Layer 5 of a small transformer language model trained on English Wikipedia (13 layers, counted from 0, width 128).
A neuron's activation on a vector x is GELU(weights . x + bias), where the dot is the dot product.
The model reads these tokens: "U" "N" "E" "S" "C" "O" "-" "I" "H" "E" ")" " was"

The vector x that enters this layer's MLP at each token. A number n stands for (n - 128) times 0.03.
0 "U": 111, 157, 164, 101, 135, 102, 90, 117, 173, 147, 127, 80, 161, 85, 182, 123, 92, 37, 151, 171, 162, 134, 84, 114, 120, 127, 120, 71, 164, 128, 122, 190, 123, 141, 133, 170, 113, 140, 136, 43, 73, 127, 120, 186, 101, 120, 96, 176, 149, 108, 148, 120, 93, 186, 126, 137, 194, 141, 103, 60, 110, 131, 121, 200, 111, 126, 163, 146, 136, 128, 155, 156, 162, 94, 135, 120, 120, 138, 141, 57, 128, 108, 129, 116, 126, 138, 144, 59, 88, 141, 113, 90, 146, 105, 146, 131, 116, 72, 94, 159, 175, 164, 99, 161, 131, 159, 131, 114, 163, 132, 128, 77, 164, 130, 95, 140, 131, 199, 150, 189, 116, 90, 127, 123, 107, 131, 146, 68
1 "N": 81, 123, 151, 115, 139, 131, 118, 79, 131, 128, 161, 71, 172, 90, 218, 134, 125, 74, 137, 165, 160, 94, 90, 108, 122, 126, 143, 87, 149, 128, 134, 165, 155, 117, 126, 151, 106, 133, 138, 65, 102, 137, 123, 146, 82, 88, 87, 123, 122, 159, 141, 146, 106, 179, 139, 88, 158, 127, 126, 32, 125, 140, 125, 153, 93, 135, 131, 158, 134, 79, 140, 134, 178, 72, 118, 135, 153, 109, 136, 64, 153, 123, 103, 85, 114, 177, 111, 88, 111, 151, 131, 115, 152, 156, 173, 120, 103, 87, 44, 140, 195, 171, 96, 136, 142, 150, 122, 166, 185, 164, 141, 101, 203, 115, 135, 155, 147, 201, 155, 145, 113, 135, 105, 151, 117, 106, 162, 52
2 "E": 94, 140, 182, 62, 142, 105, 87, 120, 148, 131, 139, 50, 146, 118, 166, 174, 120, 54, 107, 164, 117, 121, 112, 132, 127, 88, 96, 89, 178, 120, 122, 139, 145, 153, 150, 200, 85, 102, 140, 48, 90, 134, 70, 206, 54, 111, 73, 153, 123, 141, 199, 149, 144, 162, 138, 113, 153, 129, 106, 98, 118, 94, 138, 182, 101, 108, 158, 142, 122, 128, 114, 147, 158, 128, 136, 154, 177, 146, 176, 73, 163, 122, 137, 112, 121, 148, 145, 87, 107, 107, 130, 145, 132, 150, 158, 79, 131, 64, 78, 133, 186, 149, 102, 145, 144, 114, 144, 153, 129, 157, 120, 94, 164, 172, 142, 178, 89, 134, 172, 149, 124, 138, 111, 139, 63, 96, 133, 107
3 "S": 135, 151, 122, 75, 157, 156, 98, 108, 149, 114, 120, 128, 116, 133, 187, 159, 124, 32, 116, 170, 143, 133, 149, 127, 105, 84, 117, 71, 175, 133, 125, 168, 126, 131, 132, 179, 131, 98, 192, 6, 101, 201, 88, 141, 121, 57, 83, 185, 95, 165, 176, 134, 103, 172, 129, 124, 143, 147, 104, 97, 101, 100, 155, 194, 71, 139, 159, 156, 128, 143, 143, 105, 142, 97, 133, 153, 169, 131, 103, 98, 116, 131, 121, 116, 98, 133, 116, 67, 118, 147, 128, 101, 133, 156, 122, 150, 71, 103, 74, 119, 164, 158, 116, 149, 140, 127, 103, 153, 177, 141, 126, 117, 182, 119, 137, 175, 138, 187, 167, 133, 109, 121, 111, 137, 88, 109, 145, 77
4 "C": 89, 149, 104, 86, 128, 155, 109, 156, 173, 128, 162, 112, 159, 113, 191, 129, 91, 70, 128, 176, 167, 123, 109, 115, 143, 115, 93, 117, 141, 143, 85, 154, 113, 124, 128, 145, 87, 96, 159, 25, 118, 148, 77, 139, 57, 109, 107, 164, 118, 151, 189, 114, 114, 184, 172, 114, 173, 151, 148, 82, 125, 126, 139, 133, 59, 156, 174, 183, 120, 91, 114, 157, 118, 80, 114, 164, 163, 115, 141, 96, 160, 161, 114, 86, 140, 152, 149, 84, 115, 165, 111, 103, 131, 165, 160, 133, 118, 69, 52, 123, 173, 149, 112, 108, 176, 122, 116, 109, 149, 165, 129, 84, 198, 120, 130, 138, 143, 186, 172, 143, 100, 85, 92, 111, 112, 93, 157, 128
5 "O": 89, 194, 176, 110, 128, 111, 86, 88, 157, 141, 120, 110, 197, 141, 178, 142, 94, 56, 138, 161, 127, 149, 115, 115, 103, 125, 106, 100, 164, 109, 76, 159, 132, 87, 105, 174, 81, 128, 155, 42, 129, 164, 89, 183, 55, 123, 84, 163, 118, 125, 172, 135, 119, 164, 98, 96, 166, 126, 128, 73, 149, 104, 152, 196, 96, 129, 148, 172, 149, 114, 120, 144, 111, 89, 165, 137, 121, 112, 152, 87, 161, 97, 128, 133, 95, 206, 115, 93, 122, 126, 144, 104, 105, 133, 139, 118, 102, 72, 94, 162, 161, 167, 137, 139, 130, 123, 108, 150, 126, 129, 99, 95, 193, 107, 121, 163, 92, 218, 178, 148, 127, 126, 110, 116, 113, 135, 184, 82
6 "-": 150, 142, 143, 81, 134, 94, 101, 85, 158, 125, 160, 100, 124, 134, 125, 167, 88, 80, 94, 105, 143, 158, 91, 155, 110, 95, 140, 109, 119, 146, 116, 164, 109, 155, 113, 184, 141, 94, 210, 113, 105, 126, 101, 220, 136, 77, 160, 151, 145, 124, 184, 107, 93, 158, 148, 133, 183, 147, 170, 60, 128, 113, 124, 145, 81, 167, 123, 171, 49, 148, 156, 127, 145, 116, 140, 143, 183, 81, 134, 67, 120, 99, 107, 120, 120, 112, 117, 84, 113, 151, 89, 103, 100, 121, 113, 129, 85, 111, 95, 102, 147, 202, 143, 161, 125, 142, 142, 147, 183, 151, 134, 107, 144, 97, 133, 152, 135, 161, 200, 186, 64, 166, 111, 121, 99, 84, 171, 81
7 "I": 100, 164, 174, 129, 133, 117, 170, 117, 155, 83, 150, 122, 151, 109, 147, 122, 124, 89, 182, 164, 145, 125, 127, 183, 119, 111, 77, 124, 147, 101, 85, 209, 162, 142, 129, 236, 94, 103, 102, 64, 114, 182, 75, 186, 68, 85, 98, 128, 154, 125, 146, 166, 123, 145, 120, 60, 105, 143, 167, 57, 129, 118, 120, 156, 84, 152, 129, 159, 98, 97, 142, 148, 171, 85, 134, 135, 205, 79, 137, 65, 135, 177, 109, 142, 128, 143, 155, 67, 141, 135, 111, 109, 123, 89, 162, 128, 153, 60, 108, 129, 126, 150, 91, 137, 130, 124, 124, 138, 151, 125, 81, 82, 130, 117, 113, 167, 144, 190, 147, 185, 119, 103, 123, 109, 83, 118, 163, 125
8 "H": 78, 145, 129, 107, 141, 99, 133, 130, 168, 114, 189, 121, 103, 109, 161, 154, 73, 95, 124, 159, 138, 119, 130, 152, 139, 91, 92, 109, 124, 119, 142, 168, 142, 125, 139, 190, 91, 68, 230, 34, 130, 119, 105, 177, 67, 67, 81, 174, 137, 151, 154, 114, 117, 133, 172, 99, 162, 117, 144, 74, 138, 132, 134, 195, 76, 124, 133, 143, 151, 139, 102, 124, 113, 116, 123, 125, 151, 103, 100, 95, 126, 160, 65, 151, 154, 164, 159, 72, 93, 99, 128, 120, 94, 154, 187, 159, 109, 117, 57, 114, 137, 146, 69, 160, 141, 122, 143, 100, 156, 151, 140, 79, 166, 119, 169, 129, 178, 164, 176, 173, 120, 128, 129, 169, 114, 104, 152, 89
9 "E": 86, 141, 170, 49, 123, 125, 93, 130, 159, 116, 140, 93, 144, 110, 153, 192, 101, 69, 115, 151, 146, 142, 138, 159, 128, 100, 82, 100, 169, 128, 103, 131, 136, 141, 150, 189, 93, 100, 181, 34, 97, 113, 60, 178, 64, 111, 83, 164, 120, 120, 180, 115, 157, 145, 122, 110, 125, 141, 138, 101, 124, 89, 142, 223, 77, 125, 164, 175, 133, 122, 104, 132, 137, 112, 153, 164, 182, 114, 150, 88, 166, 122, 133, 101, 103, 112, 137, 83, 118, 105, 134, 113, 121, 142, 157, 99, 136, 76, 80, 136, 193, 177, 139, 163, 168, 130, 147, 132, 138, 157, 137, 104, 147, 156, 104, 183, 97, 160, 177, 124, 133, 127, 91, 95, 90, 97, 153, 100
10 ")": 156, 154, 137, 148, 162, 107, 98, 133, 162, 89, 128, 116, 136, 114, 204, 143, 112, 89, 150, 177, 156, 119, 139, 138, 171, 80, 79, 71, 205, 143, 110, 125, 162, 105, 130, 191, 83, 141, 201, 111, 105, 159, 74, 134, 118, 85, 122, 162, 72, 88, 183, 109, 85, 150, 127, 152, 152, 132, 109, 95, 123, 116, 133, 143, 60, 145, 173, 186, 80, 83, 140, 128, 168, 93, 135, 149, 102, 116, 126, 95, 131, 189, 90, 117, 71, 94, 86, 115, 83, 87, 110, 88, 138, 137, 128, 135, 107, 123, 102, 111, 209, 208, 121, 95, 136, 118, 155, 123, 179, 144, 114, 106, 144, 125, 142, 142, 137, 178, 125, 160, 107, 151, 101, 137, 127, 96, 163, 101
11 " was": 133, 136, 91, 180, 162, 104, 108, 109, 186, 123, 162, 131, 157, 103, 163, 162, 149, 62, 165, 186, 107, 204, 112, 135, 163, 94, 80, 102, 153, 121, 102, 127, 149, 122, 130, 192, 103, 126, 141, 61, 111, 145, 130, 108, 106, 120, 126, 140, 126, 123, 145, 133, 80, 124, 158, 176, 127, 142, 147, 121, 145, 107, 124, 140, 42, 214, 142, 133, 76, 76, 173, 82, 160, 118, 110, 125, 111, 174, 170, 94, 120, 90, 119, 122, 77, 137, 170, 101, 91, 84, 141, 135, 86, 111, 97, 109, 91, 113, 66, 97, 167, 132, 142, 81, 155, 137, 98, 158, 142, 187, 159, 129, 176, 124, 187, 124, 125, 147, 117, 144, 130, 142, 120, 166, 134, 115, 128, 49

Each question shows the input weights of one neuron of the MLP. A number n stands for (n - 128) times 0.0053.

n336 (bias -0.078): 134, 95, 96, 128, 114, 126, 96, 123, 155, 123, 122, 102, 156, 116, 93, 103, 117, 95, 164, 152, 52, 157, 109, 136, 136, 135, 133, 138, 123, 98, 163, 128, 156, 133, 170, 116, 135, 129, 89, 153, 165, 160, 144, 105, 110, 130, 157, 129, 121, 142, 176, 151, 141, 153, 119, 127, 103, 95, 95, 98, 116, 140, 105, 108, 104, 120, 101, 98, 133, 115, 154, 127, 110, 150, 100, 134, 109, 113, 127, 154, 120, 131, 152, 125, 149, 163, 131, 130, 152, 136, 140, 116, 140, 77, 145, 131, 164, 109, 93, 151, 176, 113, 108, 122, 103, 143, 140, 150, 97, 154, 121, 81, 132, 135, 141, 159, 134, 132, 127, 151, 134, 79, 172, 145, 168, 111, 138, 158
Which token does this neuron like most? 11 " was"

n373 (bias -0.117): 83, 96, 136, 117, 155, 144, 147, 122, 111, 175, 141, 104, 91, 147, 107, 132, 102, 133, 109, 137, 172, 112, 180, 143, 108, 104, 97, 123, 66, 125, 144, 127, 126, 152, 126, 113, 152, 126, 109, 120, 203, 154, 125, 124, 133, 166, 139, 85, 88, 94, 137, 134, 150, 139, 94, 81, 173, 129, 139, 134, 86, 110, 149, 121, 149, 106, 104, 109, 73, 136, 182, 122, 163, 126, 90, 85, 117, 121, 140, 121, 110, 110, 126, 181, 180, 123, 146, 121, 172, 92, 160, 140, 125, 151, 136, 145, 147, 93, 107, 122, 157, 111, 116, 146, 81, 150, 127, 154, 121, 121, 119, 142, 119, 114, 111, 154, 124, 137, 137, 126, 118, 167, 134, 114, 121, 146, 152, 119
On which token does it fire most, and how strongly? 7 "I", at about 0.28

n251 (bias -0.069): 134, 117, 165, 82, 191, 107, 82, 142, 138, 177, 162, 158, 89, 119, 143, 118, 127, 81, 153, 79, 100, 146, 131, 118, 118, 143, 93, 129, 113, 123, 145, 82, 126, 135, 141, 142, 107, 142, 104, 120, 104, 158, 99, 105, 117, 154, 119, 117, 107, 143, 145, 156, 88, 125, 137, 123, 123, 104, 131, 117, 140, 127, 124, 109, 149, 120, 113, 140, 146, 109, 152, 123, 143, 123, 113, 97, 87, 131, 105, 132, 120, 151, 126, 155, 160, 167, 124, 126, 131, 138, 148, 174, 169, 114, 113, 102, 148, 115, 172, 166, 129, 109, 110, 152, 157, 104, 114, 119, 65, 141, 111, 100, 143, 138, 161, 105, 160, 169, 153, 85, 122, 124, 154, 77, 79, 178, 85, 138
Its three highest activations, in order, are on tokens 2 "E", 5 "O", 0 "U"

n45 (bias -0.066): 146, 89, 127, 114, 110, 136, 90, 133, 120, 145, 157, 123, 124, 77, 116, 155, 89, 129, 140, 165, 176, 133, 145, 110, 128, 129, 118, 139, 146, 133, 145, 119, 164, 110, 148, 123, 141, 123, 115, 146, 116, 127, 170, 84, 118, 134, 120, 144, 123, 151, 104, 139, 127, 127, 139, 107, 150, 136, 128, 152, 146, 105, 140, 127, 156, 95, 138, 77, 87, 141, 113, 143, 165, 117, 109, 140, 83, 106, 147, 133, 152, 98, 129, 121, 111, 127, 118, 122, 166, 160, 153, 168, 148, 107, 140, 135, 92, 114, 89, 93, 130, 107, 150, 122, 115, 120, 110, 180, 147, 93, 157, 136, 129, 106, 171, 144, 139, 147, 88, 117, 113, 148, 120, 124, 111, 162, 129, 98
Which token does this neuron like most? 1 "N"

n210 (bias -0.115): 161, 149, 200, 127, 106, 123, 139, 116, 79, 142, 107, 112, 93, 86, 108, 132, 134, 168, 121, 114, 144, 151, 163, 119, 147, 118, 122, 117, 137, 78, 157, 144, 91, 125, 121, 164, 138, 145, 103, 130, 129, 164, 162, 119, 110, 165, 126, 113, 120, 183, 106, 137, 160, 154, 122, 106, 153, 134, 114, 108, 152, 144, 136, 132, 144, 106, 126, 136, 96, 91, 119, 151, 130, 145, 72, 127, 120, 100, 169, 157, 76, 132, 142, 121, 114, 169, 123, 148, 138, 123, 151, 78, 133, 132, 160, 98, 113, 95, 129, 105, 135, 137, 116, 134, 95, 127, 116, 161, 135, 123, 129, 161, 138, 152, 76, 88, 125, 155, 111, 105, 105, 104, 133, 138, 99, 134, 149, 160
Its three highest activations, in order, are on tokens 7 "I", 1 "N", 5 "O"

n42 (bias -0.033): 95, 128, 181, 144, 189, 104, 119, 110, 92, 133, 123, 121, 104, 127, 173, 115, 130, 187, 158, 126, 113, 112, 134, 122, 136, 141, 152, 162, 130, 155, 118, 122, 153, 136, 138, 153, 108, 129, 128, 126, 128, 122, 82, 104, 167, 152, 112, 122, 123, 133, 112, 148, 88, 160, 72, 162, 107, 150, 93, 149, 129, 130, 139, 141, 125, 109, 135, 111, 110, 143, 118, 166, 127, 169, 113, 139, 105, 140, 115, 167, 122, 99, 159, 139, 86, 155, 126, 127, 90, 151, 115, 156, 102, 131, 159, 127, 86, 100, 88, 186, 142, 154, 109, 74, 176, 140, 144, 162, 164, 91, 167, 107, 113, 163, 95, 70, 125, 128, 84, 135, 112, 127, 149, 152, 100, 122, 119, 133
Its three highest activations, in order, are on tokens 10 ")", 1 "N", 0 "U"

n452 (bias -0.072): 123, 167, 172, 92, 157, 137, 119, 130, 117, 111, 120, 80, 127, 203, 146, 149, 118, 108, 166, 128, 134, 111, 76, 107, 147, 134, 150, 130, 133, 145, 146, 99, 152, 113, 127, 134, 163, 126, 156, 158, 96, 107, 144, 120, 103, 141, 129, 132, 133, 124, 102, 108, 130, 137, 83, 179, 157, 122, 127, 98, 108, 154, 134, 130, 139, 105, 144, 140, 110, 144, 119, 193, 105, 115, 86, 137, 113, 162, 157, 93, 108, 92, 160, 157, 145, 143, 137, 150, 134, 121, 111, 143, 71, 144, 129, 107, 124, 148, 119, 149, 130, 140, 108, 116, 158, 77, 139, 116, 124, 139, 174, 102, 132, 107, 129, 106, 146, 99, 140, 112, 109, 108, 99, 146, 165, 108, 148, 141
Its three highest activations, in order, are on tokens 0 "U", 2 "E", 6 "-"

n449 (bias -0.042): 99, 158, 140, 115, 80, 153, 107, 103, 126, 159, 154, 122, 99, 143, 132, 118, 135, 119, 186, 143, 134, 132, 110, 171, 126, 132, 115, 122, 150, 135, 141, 141, 104, 130, 103, 102, 133, 110, 134, 142, 122, 118, 156, 91, 150, 148, 154, 149, 101, 128, 116, 104, 150, 144, 118, 152, 85, 150, 76, 146, 114, 150, 164, 170, 30, 127, 121, 134, 90, 136, 123, 134, 164, 90, 162, 161, 130, 73, 122, 132, 106, 152, 104, 159, 128, 63, 90, 128, 103, 102, 140, 133, 124, 97, 150, 136, 156, 146, 139, 151, 146, 115, 167, 159, 140, 108, 174, 119, 116, 127, 98, 112, 96, 66, 156, 100, 115, 87, 73, 142, 137, 136, 161, 141, 152, 153, 134, 144
On which token does it fire most, and how strongly? 10 ")", at about 2

n397 (bias -0.103): 91, 174, 149, 109, 126, 98, 141, 57, 64, 125, 145, 151, 135, 69, 151, 144, 142, 106, 180, 136, 126, 133, 133, 126, 136, 147, 101, 90, 110, 106, 109, 131, 159, 136, 142, 123, 145, 94, 172, 101, 146, 102, 184, 150, 109, 126, 170, 141, 108, 131, 73, 149, 91, 109, 127, 205, 174, 111, 75, 100, 117, 127, 94, 93, 106, 135, 121, 124, 159, 142, 79, 135, 125, 104, 125, 133, 113, 150, 137, 115, 152, 135, 136, 173, 93, 118, 178, 152, 133, 121, 139, 126, 123, 105, 143, 138, 117, 132, 109, 140, 98, 130, 134, 141, 149, 119, 127, 149, 120, 130, 167, 161, 136, 148, 115, 134, 152, 120, 170, 93, 144, 191, 153, 139, 122, 128, 106, 135
Its three highest activations, in order, are on tokens 11 " was", 8 "H", 1 "N"

n267 (bias -0.105): 156, 178, 195, 126, 180, 110, 150, 157, 93, 165, 132, 112, 131, 155, 112, 71, 84, 143, 160, 91, 111, 131, 108, 98, 153, 130, 151, 123, 126, 167, 143, 88, 144, 170, 107, 118, 138, 161, 97, 76, 170, 124, 138, 114, 142, 92, 128, 163, 107, 138, 85, 138, 105, 148, 102, 127, 117, 81, 102, 142, 138, 122, 116, 137, 105, 99, 132, 140, 106, 138, 161, 123, 155, 158, 111, 130, 91, 155, 156, 154, 150, 112, 216, 141, 112, 106, 163, 115, 134, 89, 130, 139, 127, 116, 172, 115, 132, 84, 112, 117, 145, 83, 80, 124, 59, 121, 134, 208, 136, 145, 76, 188, 114, 191, 130, 93, 131, 153, 110, 141, 134, 136, 126, 124, 114, 125, 58, 101
On which two tokens does it fire most, strongest first? 2 "E", 11 " was"

n134 (bias -0.080): 126, 165, 158, 126, 106, 146, 153, 147, 118, 127, 118, 132, 101, 135, 124, 130, 120, 126, 145, 118, 134, 153, 95, 117, 151, 140, 174, 96, 131, 74, 146, 114, 130, 131, 97, 155, 131, 139, 115, 154, 146, 158, 167, 90, 124, 142, 153, 128, 113, 139, 141, 80, 181, 165, 117, 173, 125, 133, 160, 127, 93, 156, 118, 136, 171, 89, 154, 121, 121, 111, 84, 123, 151, 141, 105, 171, 111, 164, 98, 80, 140, 106, 183, 125, 130, 160, 137, 51, 118, 93, 154, 142, 88, 101, 94, 98, 202, 118, 110, 183, 103, 154, 111, 78, 129, 144, 117, 101, 153, 120, 146, 77, 120, 102, 126, 130, 85, 91, 118, 158, 120, 85, 114, 171, 155, 117, 170, 113
On which token does it fire most, and how strongly? 0 "U", at about 1.3

n261 (bias -0.088): 181, 127, 106, 149, 118, 97, 128, 125, 93, 109, 67, 126, 140, 108, 141, 106, 138, 105, 152, 149, 167, 106, 111, 171, 100, 151, 141, 149, 175, 161, 68, 90, 101, 123, 125, 150, 148, 129, 125, 175, 162, 86, 101, 160, 132, 143, 166, 67, 123, 177, 109, 110, 117, 133, 121, 119, 168, 117, 119, 130, 146, 99, 105, 147, 64, 132, 127, 103, 101, 89, 148, 191, 112, 129, 127, 140, 104, 98, 136, 172, 108, 157, 151, 100, 109, 108, 136, 130, 126, 124, 169, 133, 134, 132, 165, 129, 163, 135, 107, 142, 130, 126, 148, 181, 116, 113, 130, 145, 126, 99, 151, 161, 122, 133, 113, 89, 129, 117, 127, 139, 86, 166, 108, 114, 158, 98, 138, 119
Which token does this neuron like most? 10 ")"

n510 (bias -0.075): 115, 157, 168, 101, 88, 186, 118, 179, 109, 183, 123, 141, 121, 113, 122, 123, 83, 189, 142, 135, 141, 128, 107, 122, 85, 110, 139, 87, 143, 120, 107, 112, 132, 150, 148, 76, 92, 137, 171, 130, 145, 112, 101, 104, 101, 134, 173, 171, 81, 91, 128, 160, 107, 81, 90, 125, 146, 143, 106, 146, 90, 92, 141, 83, 157, 125, 101, 135, 79, 120, 145, 139, 197, 101, 171, 149, 136, 126, 131, 166, 160, 124, 150, 109, 140, 152, 108, 138, 102, 111, 83, 190, 120, 125, 135, 130, 141, 114, 152, 137, 130, 107, 104, 148, 172, 143, 114, 112, 143, 139, 112, 73, 87, 117, 125, 126, 125, 131, 126, 136, 100, 146, 166, 177, 104, 118, 179, 126
On which token does it fire most, and how strongly? 10 ")", at about 0.7

n183 (bias -0.049): 116, 117, 94, 151, 105, 152, 145, 121, 133, 154, 104, 146, 112, 151, 110, 138, 54, 156, 163, 136, 133, 99, 131, 132, 137, 124, 119, 133, 127, 78, 116, 145, 98, 135, 117, 129, 140, 112, 133, 125, 122, 107, 150, 97, 113, 135, 133, 154, 141, 156, 114, 141, 167, 168, 176, 136, 144, 131, 170, 135, 165, 145, 124, 124, 123, 134, 172, 126, 107, 71, 123, 141, 121, 89, 132, 162, 139, 113, 117, 162, 173, 130, 145, 76, 186, 70, 114, 94, 111, 83, 120, 130, 151, 116, 76, 138, 92, 97, 137, 122, 121, 144, 133, 153, 97, 160, 135, 126, 126, 166, 133, 129, 136, 125, 128, 163, 94, 102, 135, 120, 119, 136, 99, 103, 112, 163, 98, 169
On which token does it fire most, and how strongly? 4 "C", at about 1.9

n108 (bias -0.039): 121, 71, 123, 140, 171, 106, 118, 126, 123, 108, 155, 151, 95, 129, 121, 149, 138, 124, 141, 147, 134, 116, 110, 135, 104, 88, 138, 123, 100, 137, 134, 135, 132, 85, 122, 136, 104, 135, 111, 126, 136, 108, 153, 144, 121, 178, 107, 109, 171, 146, 152, 123, 84, 130, 138, 148, 153, 115, 115, 142, 74, 205, 118, 142, 141, 107, 97, 111, 124, 116, 95, 115, 145, 162, 152, 147, 107, 89, 165, 153, 129, 95, 107, 92, 133, 84, 141, 104, 115, 124, 136, 126, 138, 72, 141, 156, 80, 132, 118, 177, 124, 56, 158, 162, 107, 122, 169, 168, 113, 132, 97, 120, 130, 97, 145, 110, 148, 167, 86, 131, 181, 129, 126, 138, 92, 148, 159, 133
On which token does it fire most, and how strongly? 0 "U", at about 0.44

n205 (bias -0.039): 105, 180, 127, 141, 111, 143, 112, 135, 109, 159, 113, 73, 129, 144, 134, 129, 112, 121, 122, 119, 123, 133, 124, 133, 141, 140, 113, 164, 190, 143, 114, 84, 158, 114, 155, 138, 156, 182, 131, 123, 125, 94, 105, 114, 152, 98, 103, 137, 102, 73, 136, 112, 168, 159, 109, 128, 150, 119, 133, 140, 135, 126, 175, 146, 99, 110, 151, 106, 150, 150, 137, 112, 124, 131, 144, 188, 124, 142, 107, 182, 127, 124, 106, 160, 121, 117, 121, 129, 112, 143, 151, 130, 154, 116, 143, 81, 145, 142, 118, 123, 104, 116, 94, 120, 107, 137, 148, 151, 129, 85, 106, 136, 89, 92, 136, 149, 160, 136, 120, 169, 102, 101, 96, 97, 140, 136, 146, 124
On which token does it fire most, and how strongly? 10 ")", at about 1.5

n19 (bias -0.055): 96, 116, 171, 116, 157, 158, 129, 146, 133, 119, 106, 161, 109, 75, 134, 115, 141, 95, 168, 128, 122, 137, 141, 119, 84, 134, 157, 140, 161, 141, 66, 130, 165, 113, 121, 118, 122, 140, 114, 141, 122, 151, 146, 119, 138, 125, 105, 75, 122, 130, 134, 126, 110, 105, 121, 164, 122, 143, 124, 125, 134, 142, 128, 163, 157, 111, 128, 104, 130, 122, 113, 103, 123, 143, 139, 124, 150, 114, 85, 93, 111, 146, 100, 120, 131, 99, 118, 162, 93, 160, 126, 155, 105, 148, 137, 129, 76, 142, 101, 168, 185, 156, 104, 138, 161, 138, 93, 165, 93, 129, 142, 109, 144, 126, 138, 105, 167, 127, 99, 109, 159, 109, 158, 135, 181, 76, 165, 121
Its three highest activations, in order, are on tokens 1 "N", 3 "S", 10 ")"

n366 (bias -0.073): 97, 133, 128, 165, 144, 144, 95, 145, 125, 96, 116, 164, 106, 78, 148, 39, 115, 86, 113, 130, 124, 134, 173, 139, 42, 85, 160, 126, 134, 93, 145, 169, 151, 91, 150, 127, 156, 105, 144, 200, 139, 127, 129, 124, 129, 118, 156, 137, 144, 133, 117, 160, 101, 141, 121, 145, 101, 120, 72, 134, 140, 160, 123, 134, 82, 106, 107, 132, 124, 153, 125, 107, 119, 94, 124, 105, 134, 92, 138, 163, 164, 121, 121, 124, 124, 173, 134, 82, 155, 173, 191, 137, 150, 74, 102, 163, 130, 177, 141, 122, 69, 121, 105, 91, 162, 135, 101, 114, 170, 161, 128, 144, 102, 104, 144, 134, 124, 118, 99, 141, 126, 172, 153, 114, 109, 153, 135, 144
Which token does this neuron like most? 7 "I"

n340 (bias -0.088): 102, 168, 135, 165, 116, 146, 150, 122, 94, 119, 147, 152, 121, 148, 166, 116, 130, 128, 157, 140, 120, 145, 188, 137, 144, 129, 165, 77, 148, 122, 100, 125, 70, 126, 100, 101, 108, 104, 98, 131, 124, 165, 134, 153, 118, 129, 137, 208, 120, 171, 135, 102, 162, 169, 91, 155, 123, 112, 87, 122, 55, 114, 137, 109, 164, 93, 94, 134, 139, 125, 155, 135, 105, 146, 138, 131, 126, 123, 144, 121, 149, 79, 133, 111, 193, 168, 159, 108, 110, 126, 109, 92, 126, 155, 107, 104, 117, 147, 70, 123, 110, 125, 141, 106, 139, 50, 153, 174, 146, 126, 98, 101, 95, 120, 154, 115, 114, 129, 122, 140, 133, 143, 147, 125, 111, 170, 117, 177
On which token does it fire most, and how strongly? 5 "O", at about 1.5

n299 (bias -0.022): 147, 101, 107, 123, 147, 152, 148, 130, 160, 136, 104, 194, 105, 100, 137, 115, 148, 118, 98, 147, 91, 105, 130, 169, 102, 132, 121, 110, 161, 148, 170, 152, 140, 112, 125, 119, 169, 108, 85, 98, 163, 114, 79, 154, 150, 114, 106, 98, 112, 159, 113, 142, 113, 81, 94, 114, 143, 142, 116, 110, 182, 120, 109, 169, 112, 138, 116, 136, 142, 93, 147, 135, 137, 142, 96, 124, 118, 118, 119, 189, 122, 184, 152, 100, 160, 136, 144, 159, 109, 152, 132, 121, 154, 151, 127, 177, 122, 88, 124, 131, 134, 119, 149, 147, 106, 114, 105, 123, 100, 149, 148, 121, 89, 103, 104, 93, 120, 115, 119, 113, 143, 96, 89, 123, 130, 94, 127, 115
Its three highest activations, in order, are on tokens 3 "S", 7 "I", 4 "C"

n8 (bias -0.042): 79, 79, 149, 136, 137, 143, 198, 171, 145, 121, 100, 121, 137, 119, 134, 150, 152, 130, 104, 130, 139, 130, 134, 157, 130, 170, 134, 147, 115, 116, 119, 88, 146, 124, 158, 136, 192, 90, 120, 106, 126, 96, 146, 154, 146, 153, 139, 148, 85, 107, 97, 99, 139, 136, 136, 101, 122, 114, 126, 131, 138, 124, 104, 127, 25, 145, 146, 136, 167, 118, 133, 117, 148, 146, 164, 113, 100, 123, 117, 123, 113, 177, 139, 96, 148, 156, 77, 110, 128, 150, 140, 120, 118, 115, 137, 97, 169, 101, 127, 165, 126, 132, 151, 149, 100, 179, 144, 125, 102, 121, 156, 145, 100, 103, 90, 103, 116, 123, 132, 122, 117, 119, 158, 78, 194, 99, 133, 115
Which token does this neuron like most? 9 "E"

n252 (bias -0.085): 131, 129, 127, 131, 84, 88, 149, 158, 119, 146, 159, 170, 147, 135, 120, 167, 87, 83, 118, 100, 149, 87, 165, 147, 112, 156, 96, 150, 124, 84, 83, 136, 133, 115, 139, 132, 103, 126, 87, 124, 106, 148, 102, 138, 140, 130, 122, 108, 108, 143, 137, 158, 75, 129, 103, 157, 150, 135, 161, 100, 129, 132, 112, 78, 130, 111, 130, 126, 121, 94, 145, 125, 124, 159, 83, 179, 96, 122, 146, 91, 132, 114, 155, 125, 121, 136, 142, 157, 113, 135, 146, 119, 141, 151, 130, 135, 176, 135, 161, 176, 153, 150, 171, 129, 116, 158, 121, 131, 131, 56, 134, 84, 135, 113, 138, 156, 134, 135, 156, 92, 146, 127, 122, 131, 139, 147, 138, 154
On which token does it fire most, and how strongly? 5 "O", at about 1.6

n317 (bias -0.079): 149, 122, 78, 142, 107, 86, 104, 125, 122, 143, 91, 138, 127, 143, 106, 82, 137, 117, 140, 159, 123, 133, 137, 121, 85, 111, 143, 136, 140, 133, 129, 159, 96, 113, 88, 115, 180, 140, 145, 127, 94, 163, 87, 129, 165, 102, 116, 125, 139, 106, 100, 133, 126, 114, 105, 126, 117, 121, 138, 123, 118, 153, 117, 104, 75, 113, 121, 152, 166, 168, 122, 125, 132, 141, 106, 152, 113, 190, 108, 156, 136, 117, 148, 169, 112, 120, 127, 142, 74, 117, 122, 96, 145, 157, 117, 142, 73, 151, 95, 115, 126, 151, 157, 131, 93, 101, 127, 136, 136, 115, 122, 170, 147, 58, 131, 163, 154, 189, 126, 151, 125, 123, 191, 116, 143, 135, 115, 183
On which two tokens does it fire most, strongest first? 3 "S", 10 ")"